Layer 4 of a small transformer language model trained on English Wikipedia (11 layers, counted from 0, width 64).
A neuron's activation on a vector x is SiLU(gate . x) times (in . x), where the dot is the dot product.
The model reads these tokens: "\n\n" "===" "Pre" "li" "min" "ary " "round" "===" "\n\n" "| " "Team " "| " "P" "ld " "| " "W " "| " "L " "| " "P" "F " "| " "P" "A " "| " "P" "D " "| " "P" "ts " "|" "\n"

The vector x that enters this layer's MLP at each token. A number n stands for n times 0.017.
0 "\n\n": 20 -2 -38 -16 32 15 -50 -48 54 86 -5 -26 16 -22 18 -15 11 16 26 -21 48 9 -40 -24 -25 -3 5 -23 29 25 38 15 -38 -17 -37 -1 49 -14 35 19 1 13 58 2 23 -37 -12 -18 27 48 -5 15 12 9 31 -28 7 -7 -16 -35 -6 0 -13 -70
1 "===": 24 -17 -45 13 -38 34 -8 -53 -20 14 -35 -30 -5 50 -34 -22 37 15 58 -11 -20 -29 -16 23 2 -8 27 -25 -2 43 18 6 3 -20 -26 28 -43 -10 10 -15 18 -1 -45 11 13 4 -8 50 49 8 -23 25 -22 -6 -15 7 6 6 10 -42 7 -5 -60 -31
2 "Pre": 15 58 -19 21 -58 33 55 -7 37 5 -20 21 -33 1 -1 -5 29 28 -9 -35 -19 12 -26 -10 2 24 4 30 -13 11 15 6 11 6 21 -37 -15 43 -17 40 1 -6 -30 26 9 4 22 20 5 -9 3 34 -16 -9 6 19 -9 -22 -7 -14 75 -10 30 -95
3 "li": -10 65 -8 -9 -16 17 1 -64 -6 27 -61 -2 -12 -9 13 -1 72 0 -11 -3 -37 11 -21 -44 -3 16 25 2 -20 -38 8 30 11 19 2 -18 -1 -31 -10 -1 -16 -26 -35 4 -66 12 34 -15 3 -34 -25 -5 -38 -9 -33 23 61 9 -19 14 28 -24 27 -49
4 "min": 12 68 -29 0 -68 -17 -16 4 -38 17 -27 -24 -47 -18 -39 5 -17 -10 20 3 -15 2 18 19 -38 18 38 13 -4 -22 -10 11 -7 14 -52 -19 -14 -12 18 -11 -13 -1 -21 43 15 -9 10 -26 16 -30 17 -45 -33 26 -29 -13 14 45 -12 -16 10 -16 -35 16
5 "ary ": 18 -44 -29 26 -4 14 9 5 -14 8 -1 -4 47 -1 -45 -43 -7 20 38 -15 13 -2 6 -24 8 -17 7 -21 13 35 -14 -26 -8 3 -37 -4 1 -2 -16 5 13 -5 32 22 -1 3 29 -22 18 1 6 -17 11 12 6 -9 7 14 17 6 -7 24 12 -22
6 "round": -26 31 -63 10 -23 -25 -18 17 -20 21 -30 5 -19 13 -3 -3 -26 -16 9 -7 -40 -29 18 25 -16 -45 -9 -52 32 -1 19 34 -9 5 1 4 10 19 -7 8 11 -36 2 18 1 0 21 -12 -9 34 35 2 -29 -30 22 6 -14 15 33 0 -15 -3 22 -21
7 "===": 28 -19 -41 12 -29 30 -13 -41 -27 14 -27 -40 2 59 -19 -24 8 21 53 -4 -26 -22 -6 21 23 2 27 -30 5 52 17 -3 -3 -18 -21 36 -44 -15 7 -11 29 -14 -54 -3 36 3 -8 50 38 19 -16 25 -21 -21 -15 25 0 -11 6 -32 19 -15 -44 -36
8 "\n\n": 39 -18 -34 -26 31 24 -23 -47 15 59 -2 -10 3 0 42 -15 -1 38 47 -1 1 -4 -18 -39 15 -7 14 -16 38 45 22 -22 -36 -44 -33 17 64 2 25 30 -4 -25 39 -37 34 -33 -27 -30 34 44 7 15 10 -11 28 -7 4 -9 -14 -6 14 -33 -15 -71
9 "| ": -1 -49 -10 -5 22 -8 -19 -14 -12 45 -26 0 -44 25 -21 -40 19 -13 17 23 -12 -22 -15 -19 -30 -24 -13 -34 0 14 27 -25 8 -27 3 -26 -2 -24 19 -19 1 12 11 -12 24 -18 -32 3 12 42 17 23 7 -8 39 -24 9 -19 20 -14 -1 -23 -22 -10
10 "Team ": -12 -45 -7 13 -1 9 10 26 -23 23 -37 23 -40 -6 18 -39 -10 -3 17 -46 -4 -7 9 10 3 3 8 -32 6 22 -3 -27 26 -20 -42 -31 -7 -19 16 -17 -23 -14 42 -24 -19 -45 -3 30 22 26 -4 45 6 -6 -17 18 5 -15 27 -3 23 -45 -28 -15
11 "| ": 3 -51 -8 -1 10 3 -12 -15 -19 24 -20 10 -37 21 -16 -44 4 -17 15 16 -10 -16 -15 -21 -24 -15 0 -22 3 14 29 -26 1 -21 6 -36 -13 -14 35 -22 -1 8 20 2 16 -1 -30 4 10 13 17 10 -1 -8 46 -29 16 -20 5 -21 9 -29 -19 -11
12 "P": -49 46 -16 31 21 -19 12 3 -4 18 12 10 23 -24 -67 17 20 -39 -30 6 -13 -14 -33 -20 0 -14 16 8 -3 42 51 -65 -8 32 -21 -31 -46 34 37 10 -2 -21 38 2 12 0 -32 21 -10 0 -27 9 26 16 62 -53 -55 -14 -2 -25 5 -43 -7 -3
13 "ld ": 2 -23 -16 -34 9 37 -36 -40 16 -4 39 -23 -16 -3 10 -8 -95 38 0 -20 -21 -19 -22 44 -10 -4 8 -45 48 -32 48 -3 5 -22 1 -26 73 -2 25 -7 -29 29 36 -17 24 -9 10 -90 43 -5 -19 0 -20 23 -16 -43 55 -53 10 -73 -17 -28 8 -17
14 "| ": 10 -42 -6 25 -18 0 -26 -23 -22 34 -16 -23 -39 10 -38 -34 5 -19 6 6 -20 -23 -37 4 -35 12 -13 -33 11 47 25 7 22 -27 -7 -46 -6 -11 2 -23 -46 13 26 -7 43 2 -28 -54 -11 32 43 -16 -12 2 56 -4 9 -16 6 -10 -9 4 -52 -26
15 "W ": -21 -51 -14 9 25 8 -5 31 -11 60 -23 11 -44 -11 -22 -17 -27 7 14 -16 -37 -38 -13 10 19 -11 18 6 -7 -38 -7 -19 15 -67 5 -16 13 27 29 -23 -33 -19 44 -53 13 -46 9 -8 21 -36 4 31 23 -9 -15 -19 -28 10 29 -29 29 -52 -1 -17
16 "| ": 11 -43 -5 24 -14 0 -21 -22 -22 36 -17 -8 -33 13 -31 -40 6 -20 10 8 -12 -23 -28 -2 -34 -8 -13 -30 6 37 21 0 24 -26 -2 -44 -8 -1 13 -20 -29 13 26 -6 37 0 -33 -41 -10 26 31 -10 -5 -4 61 -12 11 -10 -1 -13 -1 -7 -44 -27
17 "L ": -9 -60 -9 23 13 -1 13 19 -18 49 -24 27 -49 -16 14 -17 -33 3 1 -26 -23 -25 -7 -8 -2 -40 5 -8 -15 -44 -3 -17 31 -58 -11 4 -7 23 36 -4 -38 -36 37 -42 10 -33 -13 6 25 -40 -9 41 23 -6 -9 -31 -31 -7 20 -37 31 -38 14 -6
18 "| ": 8 -47 -4 19 -6 4 -18 -18 -25 30 -15 -2 -34 15 -21 -41 1 -22 10 13 -11 -22 -24 -6 -33 -13 -7 -28 7 30 24 -5 20 -24 2 -45 -9 -1 23 -21 -24 10 25 -4 28 -1 -35 -32 -3 14 30 -9 -6 -2 61 -17 12 -16 -7 -14 1 -15 -33 -23
19 "P": -45 38 -14 37 29 -24 13 11 -3 25 24 11 37 -31 -73 17 24 -41 -29 5 -6 -17 -42 -18 -9 -15 12 2 -5 35 54 -56 0 23 -17 -33 -50 45 49 15 -22 -30 29 -4 19 -8 -32 19 -10 -3 -29 6 35 11 71 -52 -57 -7 2 -27 6 -44 3 -8
20 "F ": -11 -48 -6 1 -1 23 30 29 -34 -4 7 16 -13 17 -1 -40 -18 24 -16 -18 -15 -19 3 -4 31 -8 13 -15 18 -13 -1 -7 -8 -18 21 -24 -26 -22 19 -21 -45 -13 52 -27 -14 -9 -13 3 12 -38 -25 33 6 14 -2 -52 14 9 -10 -35 34 -52 9 -22
21 "| ": 8 -48 -4 14 -8 5 -18 -16 -23 24 -13 -3 -34 10 -18 -42 2 -21 10 15 -8 -19 -27 -8 -31 -2 2 -29 5 32 28 -9 16 -22 0 -44 -9 -5 20 -21 -24 8 25 -6 24 0 -33 -28 -1 16 33 -7 -8 -5 57 -20 17 -20 -11 -13 3 -13 -33 -25
22 "P": -50 43 -15 29 21 -24 13 -1 -3 20 14 7 35 -38 -68 15 22 -41 -28 2 -5 -16 -40 -22 -2 -20 14 1 -5 41 48 -57 5 25 -18 -29 -51 48 46 23 -16 -31 28 0 15 -7 -26 18 -9 3 -30 5 32 14 71 -58 -51 -6 -7 -29 16 -38 -1 -3
23 "A ": 0 -40 -4 -16 21 19 11 17 -29 -9 -2 1 0 11 11 -41 -30 18 24 -23 -49 -26 -8 5 28 63 44 -11 2 -42 -6 4 16 -4 -1 -18 10 -8 -2 1 -19 -16 14 -50 3 -47 -41 -1 29 -51 -21 36 -4 15 5 -33 16 -22 12 -24 30 -31 -5 -10
24 "| ": 8 -51 -4 8 1 8 -15 -13 -24 22 -18 7 -30 12 -10 -43 -4 -24 14 21 -7 -20 -22 -11 -29 -4 7 -21 -2 31 27 -14 4 -18 3 -43 -12 -2 21 -16 -15 2 20 -1 21 -2 -30 -18 1 2 26 -3 -9 -8 53 -20 22 -24 -20 -10 7 -25 -24 -17
25 "P": -43 45 -16 29 23 -24 13 -2 -6 26 8 11 29 -32 -72 17 26 -39 -27 5 -11 -16 -41 -17 -3 -15 13 2 -10 48 44 -54 0 29 -19 -29 -51 46 38 16 -8 -28 29 0 22 -4 -29 13 -12 7 -34 5 30 13 69 -52 -51 -7 -7 -26 11 -39 -12 -5
26 "D ": -14 -63 2 -2 17 23 26 22 -30 12 11 30 -9 -8 18 -35 7 22 -25 -14 -17 -21 -1 -15 1 8 25 -19 -12 -23 3 4 7 -12 4 -18 -11 -2 19 -9 -35 -18 55 -19 -15 -19 -19 23 8 -44 -2 30 0 10 -6 -53 -4 5 -3 -22 17 -43 -3 -4
27 "| ": 7 -53 -4 10 -1 7 -15 -13 -22 20 -14 7 -28 12 -13 -43 -5 -21 10 18 -5 -17 -23 -12 -30 -4 9 -23 3 24 29 -12 8 -21 6 -44 -11 -4 23 -20 -21 4 23 -1 18 0 -32 -17 2 3 28 -4 -7 -7 52 -23 17 -25 -18 -13 5 -21 -26 -18
28 "P": -49 40 -14 28 27 -23 11 1 -4 25 15 7 35 -35 -68 16 22 -36 -32 5 -6 -15 -40 -20 -7 -23 15 2 -7 39 48 -54 3 25 -15 -36 -53 51 44 21 -16 -27 30 5 19 -4 -33 19 -9 -1 -31 6 32 15 67 -60 -60 -12 -10 -28 5 -39 -6 -3
29 "ts ": -7 -54 -12 -1 8 20 -1 32 -17 12 22 10 -27 13 -9 -38 -28 3 6 -24 12 -25 3 -10 20 15 50 -37 30 8 12 -20 12 -15 16 -42 -5 -4 3 -18 -24 -40 20 10 -19 -10 19 8 8 -26 9 22 40 -14 -41 -13 -26 5 -23 -21 13 -20 11 -6
30 "|": -19 -43 -34 3 12 -6 29 16 -20 6 12 -40 -19 24 32 15 7 29 50 24 2 -23 -48 24 -9 15 6 -23 20 57 39 -44 45 -1 19 -11 3 -26 25 -10 23 5 -3 41 10 36 -39 16 46 10 -59 64 15 -4 -2 16 10 -2 -4 -17 -20 -28 -9 -30
31 "\n": -10 -14 -35 -9 4 4 -13 -20 -40 14 -2 -21 4 13 30 -26 2 51 27 4 2 -30 -43 -7 35 13 -2 -8 50 2 1 -9 -33 -50 -9 30 -23 31 39 51 1 24 8 -28 -36 -3 -27 -19 -23 7 44 22 9 0 7 -58 11 29 -27 17 10 -51 -9 -33

Each question shows the input weights of one neuron of the MLP. A number n stands for n times 0.0064.

n105 gate: 4 -9 -12 23 8 25 -22 21 60 1 -17 -3 32 -6 -11 -19 -13 -38 -16 -3 38 6 25 9 -33 29 -44 11 27 -13 -7 21 -51 49 -13 -26 -3 -27 -5 8 50 10 5 2 51 -7 18 27 28 5 -27 12 -26 12 -7 1 21 -13 -5 1 -52 -25 2 62
n105 in: -14 -47 -5 21 7 -9 43 -34 -13 -24 2 -11 4 -33 -6 7 7 -39 22 -39 -46 -22 3 2 -21 -8 3 -6 -6 -6 -10 41 -15 25 -5 -55 -15 -41 -26 -12 -10 -24 -17 28 14 -9 4 35 43 9 -8 -27 28 20 -5 -5 -13 -6 19 -20 -4 -41 33 23
Its two highest activations, in order, are on tokens 31 "\n", 8 "\n\n"

n119 gate: 16 28 -3 -25 -15 -14 25 -12 46 12 -3 -18 -9 31 23 -12 -8 -16 26 -30 -6 8 -13 4 -18 19 9 33 -46 3 -6 -7 13 -24 -11 -5 0 -9 -42 -11 10 -4 -12 -23 14 -75 17 24 -5 19 10 -23 7 -16 35 13 -9 5 -28 5 -1 -5 -22 15
n119 in: 8 4 11 9 -6 -5 -18 16 11 27 2 9 -12 -3 -3 -12 -2 -10 -22 4 -6 27 -12 3 -4 -12 20 34 18 28 -6 -8 -15 -38 9 -35 -17 4 28 23 -29 0 -44 -17 -8 13 -44 25 19 -28 -16 -6 -5 15 -4 -50 23 -5 -19 6 -3 0 -21 -39
Which token does this neuron like most? 2 "Pre"

n106 gate: -40 -30 24 -66 -13 -27 -2 16 -40 -28 -46 -2 -20 64 -1 -4 17 -10 -26 -57 24 60 -26 1 23 -3 -2 39 8 -10 12 -5 7 -20 -7 6 -7 27 -19 -4 17 -6 0 10 30 -12 -20 49 -16 10 -20 -10 4 -21 -16 9 -19 -12 23 13 -37 -16 -24 18
n106 in: -4 -9 -4 2 27 52 -32 11 -9 4 64 8 12 -38 -13 23 18 9 -6 -46 35 0 -33 -20 18 -8 14 -13 34 3 -36 -32 6 -30 -20 7 16 7 -1 -5 0 26 -12 17 24 -5 -32 27 17 41 18 -12 -31 35 28 5 -5 -16 39 13 -24 20 -10 22
Which token does this neuron like most? 3 "li"

n42 gate: 11 22 4 5 14 30 -34 -14 0 -8 3 -5 8 -17 45 -9 18 -10 -48 42 39 11 -26 0 9 2 26 2 23 44 43 10 20 -33 -21 -28 -33 -13 -15 34 38 15 -19 -28 18 -9 3 36 6 17 -14 -27 -23 -5 -41 22 11 -21 -38 17 -15 -11 -34 0
n42 in: 29 16 -6 26 5 26 18 0 -17 -26 -23 25 26 -2 7 -28 8 16 0 7 -39 -2 -26 -8 4 -15 39 -76 -1 9 36 4 -13 -8 -2 -15 -32 -28 5 49 34 10 14 -5 -6 -22 -10 32 5 8 17 -2 26 11 -23 -18 6 -26 23 33 9 -36 43 -26
On which token does it fire most, and how strongly? 7 "===", at about 0.55

n152 gate: 23 10 21 -16 -19 -21 3 21 6 -18 14 28 -7 -2 -17 3 -8 -21 -7 -22 6 -10 -6 25 -16 15 4 -25 -11 -8 9 -30 8 4 4 24 8 0 5 -2 -28 16 -34 -50 17 -22 -19 -3 72 11 -16 12 -35 -1 32 16 -3 24 -22 -17 45 2 -41 0
n152 in: 30 3 -20 15 10 -23 31 2 -18 7 22 7 -6 -4 -48 2 0 -32 26 7 -6 -3 13 -42 2 -51 1 1 26 34 16 -43 -16 3 -19 39 -9 22 5 -21 6 14 11 6 -19 8 -5 -18 31 -5 -26 33 9 -36 6 -18 -22 17 7 8 -10 -25 -30 -2
Which token does this neuron like most? 1 "==="

n52 gate: -10 33 -10 -15 11 -12 32 9 20 -41 18 -23 19 42 10 1 11 8 -4 15 28 0 11 32 32 -22 29 24 15 23 -2 -16 3 -26 -13 -7 25 -38 -22 35 28 20 4 -8 -23 -39 53 -6 19 11 -5 -16 -3 12 -49 21 19 23 43 20 -15 -12 34 13
n52 in: -22 -26 -49 -41 3 27 -3 -4 -85 -23 -2 -22 -9 -13 6 7 -11 34 21 -30 -47 -22 11 -15 9 -6 -5 -5 0 14 -6 1 -15 11 5 4 3 -17 -15 6 -21 -49 32 4 -18 -1 36 8 -16 23 33 -15 -17 -6 -36 -14 -16 -23 10 -21 12 32 -2 -23
Which token does this neuron like most? 19 "P"

n135 gate: 37 15 28 54 -13 -21 -8 2 4 -2 -20 -38 7 15 -6 -36 -5 -21 6 -34 -9 37 -30 -46 -35 6 10 -13 1 13 -30 59 18 7 -11 36 8 32 -9 7 40 -17 -15 22 -5 -16 6 -40 -27 -13 49 -31 13 -24 2 38 14 -4 -5 -26 7 -6 -42 -19
n135 in: 35 2 37 44 -2 -22 13 25 -27 30 -35 12 20 -33 17 24 23 29 -22 3 -22 18 31 7 -11 -6 -22 -8 7 57 18 -23 1 -32 27 -30 -21 -15 21 15 -41 27 -43 -30 13 10 -2 -2 -15 11 -2 -12 -5 -9 21 31 -14 -16 29 6 19 4 -3 8
On which token does it fire most, and how strongly? 14 "| ", at about 0.56

n4 gate: -7 16 -27 -9 20 9 5 -19 22 -40 -24 10 -2 5 -28 8 -11 3 3 -12 16 -28 -35 -8 -9 -12 -28 -13 28 9 -2 -24 5 31 5 1 -20 30 -55 -33 -4 20 -54 -29 4 -13 52 6 34 -35 -19 -38 -5 3 -20 -2 -17 -36 -5 9 -4 -19 -3 11
n4 in: -4 8 23 4 16 -10 -7 9 3 7 11 17 -10 51 -9 14 -28 -4 35 6 -39 9 -52 10 3 22 -15 12 -19 2 19 26 -16 15 6 28 20 30 -46 -1 16 -19 -16 -7 8 2 -14 -7 0 -17 -8 -5 -26 -23 -12 15 30 -27 4 5 0 -10 30 -45
Which token does this neuron like most? 2 "Pre"

n23 gate: -6 -17 23 5 33 20 -29 14 -10 -13 28 -19 7 4 29 -2 9 -26 -29 16 15 0 -33 13 10 -40 -9 30 1 -30 22 42 13 -47 51 -19 -16 -15 26 10 13 27 11 4 -4 -26 -21 60 28 -19 -31 10 29 32 -24 8 -23 -29 0 -43 -31 -22 1 7
n23 in: -20 8 6 12 14 -27 57 18 34 -8 31 31 -1 -18 6 11 21 3 12 -14 -34 18 10 -4 29 -21 22 -53 -20 11 47 -7 47 -37 -13 -6 -10 -4 28 -11 -2 -11 -4 3 -11 -3 5 8 9 -17 -2 31 35 16 27 -22 -14 -11 5 -13 -2 -2 -4 24
Which token does this neuron like most? 17 "L "

n18 gate: 34 34 -12 15 37 17 -4 -9 36 -42 60 28 32 75 -38 -16 -19 6 -14 10 -19 43 13 26 -48 -17 5 -2 -40 -1 29 -6 -25 -28 -23 39 16 -4 32 -15 -19 16 19 -7 -18 25 -31 10 43 8 23 -1 -7 -25 0 -5 -2 -12 -2 -25 3 4 20 13
n18 in: 8 -12 16 0 10 36 16 -5 38 -19 18 16 47 -9 -4 -19 -8 -13 24 6 36 11 50 1 28 22 -30 13 2 -1 5 -5 -31 3 -21 9 18 2 51 -41 44 -31 29 -13 1 -18 13 60 29 -13 -9 -16 43 0 -17 -11 -11 -6 6 -46 38 -18 2 25
Which token does this neuron like most? 3 "li"

n41 gate: 2 -36 2 -3 9 21 -35 3 -19 18 41 -9 61 4 27 -3 -32 -57 -12 -12 -14 45 -12 14 -4 -6 16 12 -23 -37 5 29 30 11 15 34 -25 -1 -39 11 27 38 -6 5 2 20 -20 45 7 39 -9 -11 0 -16 -18 -22 -23 -33 -9 11 -23 9 37 -30
n41 in: -9 19 -9 47 -12 28 37 51 5 2 -28 -23 15 7 54 10 6 24 -7 5 -22 4 28 14 26 -55 -28 21 20 -2 -5 16 1 3 29 -10 -22 -47 50 -17 16 7 -10 -4 13 -14 20 4 -15 2 8 8 23 10 2 11 -1 4 -1 5 44 -22 -11 7
On which token does it fire most, and how strongly? 14 "| ", at about 0.16

n189 gate: 11 -13 19 14 -11 -33 9 -23 -38 -12 7 -10 11 2 5 -9 43 0 43 -5 11 8 -3 -1 37 -25 0 -5 8 -12 -46 -23 -26 -14 35 62 5 -7 -15 -24 -1 -1 26 -5 16 -61 43 -7 5 2 -12 9 -49 -1 64 -24 -17 59 -15 30 -38 -2 35 14
n189 in: -12 0 28 21 -7 -19 5 26 -9 26 25 -5 20 31 -15 -15 9 24 16 -5 -37 13 47 32 26 -3 -11 -1 1 25 -40 -14 -5 22 9 31 25 -21 30 65 9 -21 17 -29 -11 -1 43 -18 -27 -36 7 -18 -11 17 11 29 19 19 -5 -20 17 36 -36 19
Which token does this neuron like most? 5 "ary "

n37 gate: 19 -21 35 31 -41 6 -19 27 5 -19 17 15 77 -20 -7 2 -27 -18 -2 -12 75 -28 14 -10 -29 25 -27 50 1 0 -13 20 -14 12 -3 6 40 -5 -16 20 38 -29 16 -20 -17 -3 5 -13 -18 -22 -36 -13 -6 -10 23 -29 -2 -51 -65 -21 40 -27 -6 15
n37 in: -2 6 -9 17 39 -22 -26 -23 -21 15 4 1 13 0 -57 -5 -4 -49 1 9 46 -17 -2 -7 -11 -10 23 -25 36 -13 36 -21 9 0 -32 -32 1 -7 -16 26 -15 3 6 48 23 20 -1 14 40 24 -24 -10 13 -20 48 -29 -53 0 -10 29 12 25 9 41
Which token does this neuron like most? 22 "P"

n100 gate: 22 21 31 24 -14 6 0 -4 -16 4 7 -24 46 -17 -42 -1 12 7 24 -40 -21 15 -19 25 -46 -10 -15 10 -43 -15 2 -4 32 -14 7 39 -26 19 -4 -48 23 23 -14 -12 -4 -29 -36 -15 12 29 12 -9 25 10 22 24 20 33 -15 -23 15 -27 21 -3
n100 in: -12 6 -11 -58 -27 36 -15 1 -22 2 -3 19 21 0 12 3 3 -50 -7 -38 -35 -16 -9 45 21 0 12 2 -23 -2 43 -3 2 11 2 9 29 0 -16 11 -19 4 -27 11 2 -12 29 -5 16 -36 0 17 1 -13 6 -43 -3 -4 -22 -7 -8 0 -10 9
Which token does this neuron like most? 1 "==="

n12 gate: 13 19 22 25 -24 6 39 -44 -2 -21 -10 36 -14 5 -46 0 -44 5 11 -26 -8 5 -9 25 -13 13 11 -8 31 25 31 -4 -9 -16 15 -4 -21 42 29 -3 23 38 29 29 -48 11 24 16 22 -28 -2 37 -14 -14 13 5 -22 -41 -15 0 -9 53 17 -6
n12 in: -3 6 -19 -10 -4 -16 26 17 -2 14 10 28 12 -27 51 38 4 -17 -5 -11 -24 14 30 -15 10 3 -13 8 0 -26 -32 -29 -46 54 -7 12 3 -14 -14 -1 1 -35 -9 -20 -18 3 13 -9 -2 -2 11 -5 4 -7 0 -18 49 18 5 -4 15 10 -1 -5
On which token does it fire most, and how strongly? 9 "| ", at about 0.14

n177 gate: 13 22 9 -20 -19 -22 27 -30 6 39 -16 -40 -11 22 11 12 17 -22 28 18 5 -31 -13 -30 2 -1 18 39 29 9 25 5 43 -6 -17 -8 32 7 -30 -2 13 7 -11 -28 1 -22 -9 -13 -10 25 -15 -12 -27 -26 0 27 51 -6 55 25 -4 -20 -11 19
n177 in: 6 20 17 32 -17 23 32 -37 -11 7 7 -21 -10 24 -1 -2 -34 -26 -15 -18 0 -26 -5 3 6 -7 29 -18 4 30 14 26 27 20 21 55 -9 -4 -26 15 -16 -23 -11 7 4 53 15 24 -38 -3 17 16 3 -12 0 53 -33 10 -27 17 -24 -3 5 3
On which token does it fire most, and how strongly? 7 "===", at about 0.3

n57 gate: 29 0 16 30 35 5 4 -27 -10 11 15 11 12 10 -20 39 -23 2 -26 -8 -13 2 19 38 -8 2 1 -18 -5 29 10 -22 -12 -44 -29 -6 -26 -31 -10 35 2 -11 -24 -7 9 -13 17 3 -15 -17 -23 -33 -37 29 -2 65 16 9 27 -15 -4 12 -12 -4
n57 in: 3 -7 -48 -34 -15 -31 18 2 1 7 -30 -9 11 4 0 9 28 31 -23 24 11 -1 7 38 31 10 -13 -5 -12 21 12 33 0 -3 -6 0 14 17 -21 1 -15 24 -1 5 3 -38 25 -11 0 12 49 28 -18 17 29 -26 -9 42 -15 -8 23 24 -25 -12
Its two highest activations, in order, are on tokens 1 "===", 7 "==="

n103 gate: -2 -9 -17 -9 -7 5 -14 -3 -2 17 -2 4 -34 -42 -39 9 2 -12 15 10 25 -18 19 -10 -30 -38 -54 -6 -20 -20 -17 18 1 -15 20 -41 33 39 -17 38 -18 40 24 29 -7 -24 6 28 -19 29 13 -6 23 -7 29 1 18 10 -3 5 -17 -18 16 33
n103 in: 28 0 -8 -1 4 0 -5 47 -15 27 21 29 0 -12 -17 -10 3 -5 -47 -22 -2 3 -37 -27 -47 2 4 -6 -26 11 4 10 -20 7 33 -3 5 -22 -27 -3 5 15 -18 -44 4 -2 16 1 32 0 -29 20 29 -12 33 -16 5 12 37 -36 21 -8 -12 12
Which token does this neuron like most? 9 "| "

n161 gate: -28 7 -11 -39 -23 -22 22 -7 0 -27 32 -2 -13 38 21 3 15 17 -11 4 45 10 33 -8 -39 7 -4 -15 15 -37 3 16 -10 28 14 20 29 29 46 -12 -20 28 28 -50 35 9 -4 4 -32 -12 -26 -12 0 8 -3 68 8 18 -8 2 -28 27 -16 37
n161 in: 0 4 -16 0 7 28 10 -34 11 -40 43 44 -20 -20 -22 23 -4 -15 -12 12 -20 -4 -65 -11 -31 3 20 27 35 -20 22 -16 -37 -2 5 -37 -8 0 -24 1 16 17 -6 -4 -52 -9 -12 -15 -19 -3 5 -16 -18 -2 24 -19 4 1 2 6 54 13 13 22
On which token does it fire most, and how strongly? 7 "===", at about 0.28

n132 gate: 5 -1 -6 7 16 0 -20 -54 0 19 -12 -19 -29 -10 1 -6 13 -10 38 -44 -31 3 -33 -14 -10 -37 15 -42 25 12 24 53 14 -2 19 15 -18 5 -7 41 -7 22 -17 10 -7 52 -6 -4 -74 23 -4 -38 -18 -12 39 -34 -23 4 -6 23 -16 0 -4 -15
n132 in: -37 -21 18 6 -15 18 12 9 -2 22 -4 -31 7 -9 -5 11 -16 -14 36 -14 -18 25 26 -5 -5 26 28 -22 25 22 -47 -3 -15 31 9 -37 8 -20 3 4 1 -27 -7 16 19 21 2 -24 4 -17 -10 9 50 25 23 -5 -17 -16 -3 21 5 3 -3 10
Which token does this neuron like most? 14 "| "

n19 gate: -35 -4 15 -9 32 12 8 13 -2 7 1 -36 -36 13 -13 -20 -41 7 -23 -5 -21 30 1 -8 -8 32 11 -31 6 16 -62 -8 -37 5 11 -28 -4 31 -46 -9 3 46 49 -9 3 -21 -29 5 6 13 -26 16 -5 12 -13 20 9 -12 -5 50 -68 -31 23 -3
n19 in: -7 -7 35 37 30 -12 -35 -16 37 13 5 -13 -34 -38 20 19 -7 2 9 9 1 41 -38 9 4 -14 20 -32 12 -16 16 -35 -1 55 -11 -15 35 -2 -3 11 -8 16 6 8 6 19 -15 -10 -34 34 23 -35 5 -12 -34 -29 -14 5 -1 35 17 28 34 -51
Which token does this neuron like most? 1 "==="

n76 gate: 4 -16 11 21 8 -10 -49 45 -2 -1 24 2 41 25 21 -1 -13 -9 35 -27 53 6 37 15 0 23 -5 -23 -24 60 -12 9 -31 -9 -16 0 -12 24 27 2 -33 29 -8 -24 56 -16 0 0 18 -19 5 28 12 -19 -10 10 -17 -29 15 28 3 11 1 29
n76 in: 16 17 -1 -49 -21 6 21 -13 -12 -14 18 22 -15 0 18 0 -37 1 -3 -6 -6 -1 14 -1 -9 33 55 41 -24 14 -6 12 32 -13 -60 -5 -12 -10 -29 -29 -5 -10 -5 -24 14 -5 -28 9 2 -2 -4 -25 -38 -21 14 34 -7 2 7 -19 -41 -4 -32 17
Its two highest activations, in order, are on tokens 7 "===", 10 "Team "

n9 gate: 12 60 21 40 -25 33 -1 11 -15 32 -2 32 0 7 -12 34 -25 -19 20 24 -21 -8 -1 -24 -60 -27 7 11 7 14 56 -1 -9 52 36 -35 6 27 13 -4 -43 13 -23 -5 7 12 -13 -16 40 -9 55 0 -22 14 15 35 20 -20 -6 14 -6 -9 -5 -3
n9 in: -15 -8 -12 12 -24 4 21 30 -13 19 -17 -2 -7 -1 -6 -15 -3 47 21 -11 -44 -28 -25 -6 7 14 17 -11 -14 -3 -13 -33 -2 -6 7 -12 25 27 -10 23 -32 -26 28 -27 -28 -16 12 9 35 -16 -31 3 -7 28 -69 10 -31 54 21 -20 -17 34 18 16
Its two highest activations, in order, are on tokens 4 "min", 2 "Pre"

n88 gate: 19 -1 26 -21 -29 41 8 17 0 -16 -16 -36 -36 12 26 -23 -16 1 -10 -4 36 -3 3 19 -3 22 -17 -7 11 33 -45 -2 -32 30 8 -12 7 -44 20 -16 19 -1 -17 0 -2 19 -12 22 1 -14 -27 -19 21 4 -37 4 34 -31 -1 -48 26 12 -10 -11
n88 in: 7 -40 -5 -2 0 -27 25 -14 59 -11 10 -18 31 -15 -38 -13 14 2 -2 -20 -40 19 -31 -20 42 -6 32 -35 -12 31 5 3 3 -16 -66 25 -23 2 0 -11 15 -12 31 -1 -19 11 13 10 -24 0 25 2 1 -32 -10 3 -1 12 -20 22 -2 15 41 -10
Which token does this neuron like most? 7 "==="

n14 gate: 26 -2 -7 15 57 17 46 16 7 18 7 -27 3 -22 -32 -10 18 10 -12 17 33 6 0 -6 19 33 -25 35 1 36 -27 10 20 -46 -26 -12 -32 -1 5 -7 -7 -4 -14 -46 21 -14 -2 -1 -12 35 6 -21 -24 3 -31 22 12 -9 -15 -14 -10 -11 30 54
n14 in: 24 -12 -37 -14 27 14 -2 -9 -6 15 -14 22 5 -2 21 -12 44 20 13 8 -5 23 6 -15 -22 -23 -9 22 -17 -13 3 -7 25 -16 19 -21 -6 -38 5 -15 -15 -13 -34 8 47 -6 0 9 4 17 32 -8 34 37 15 -34 19 40 -18 -10 1 -39 24 17
Its two highest activations, in order, are on tokens 6 "round", 13 "ld "

n78 gate: 16 -43 -6 -33 38 42 8 -21 37 -13 19 -10 -7 6 -10 -32 8 -10 -12 2 5 42 -32 -5 9 -2 -6 26 5 1 -17 -6 -28 27 51 -31 17 50 14 -37 80 26 25 12 -25 29 -23 36 42 7 -9 9 -11 -24 -25 31 16 -9 9 -8 -2 -13 2 3
n78 in: 39 -21 3 -7 4 -13 -10 9 6 -7 9 -32 -33 -26 -17 -4 9 18 -16 -37 -16 14 -10 -37 4 32 6 46 -34 -2 -20 -31 -24 -8 -16 -2 5 7 -4 40 -14 19 -5 -10 -53 16 33 20 44 9 9 21 -33 11 19 0 27 -24 27 3 -10 17 25 29
On which token does it fire most, and how strongly? 6 "round", at about 0.23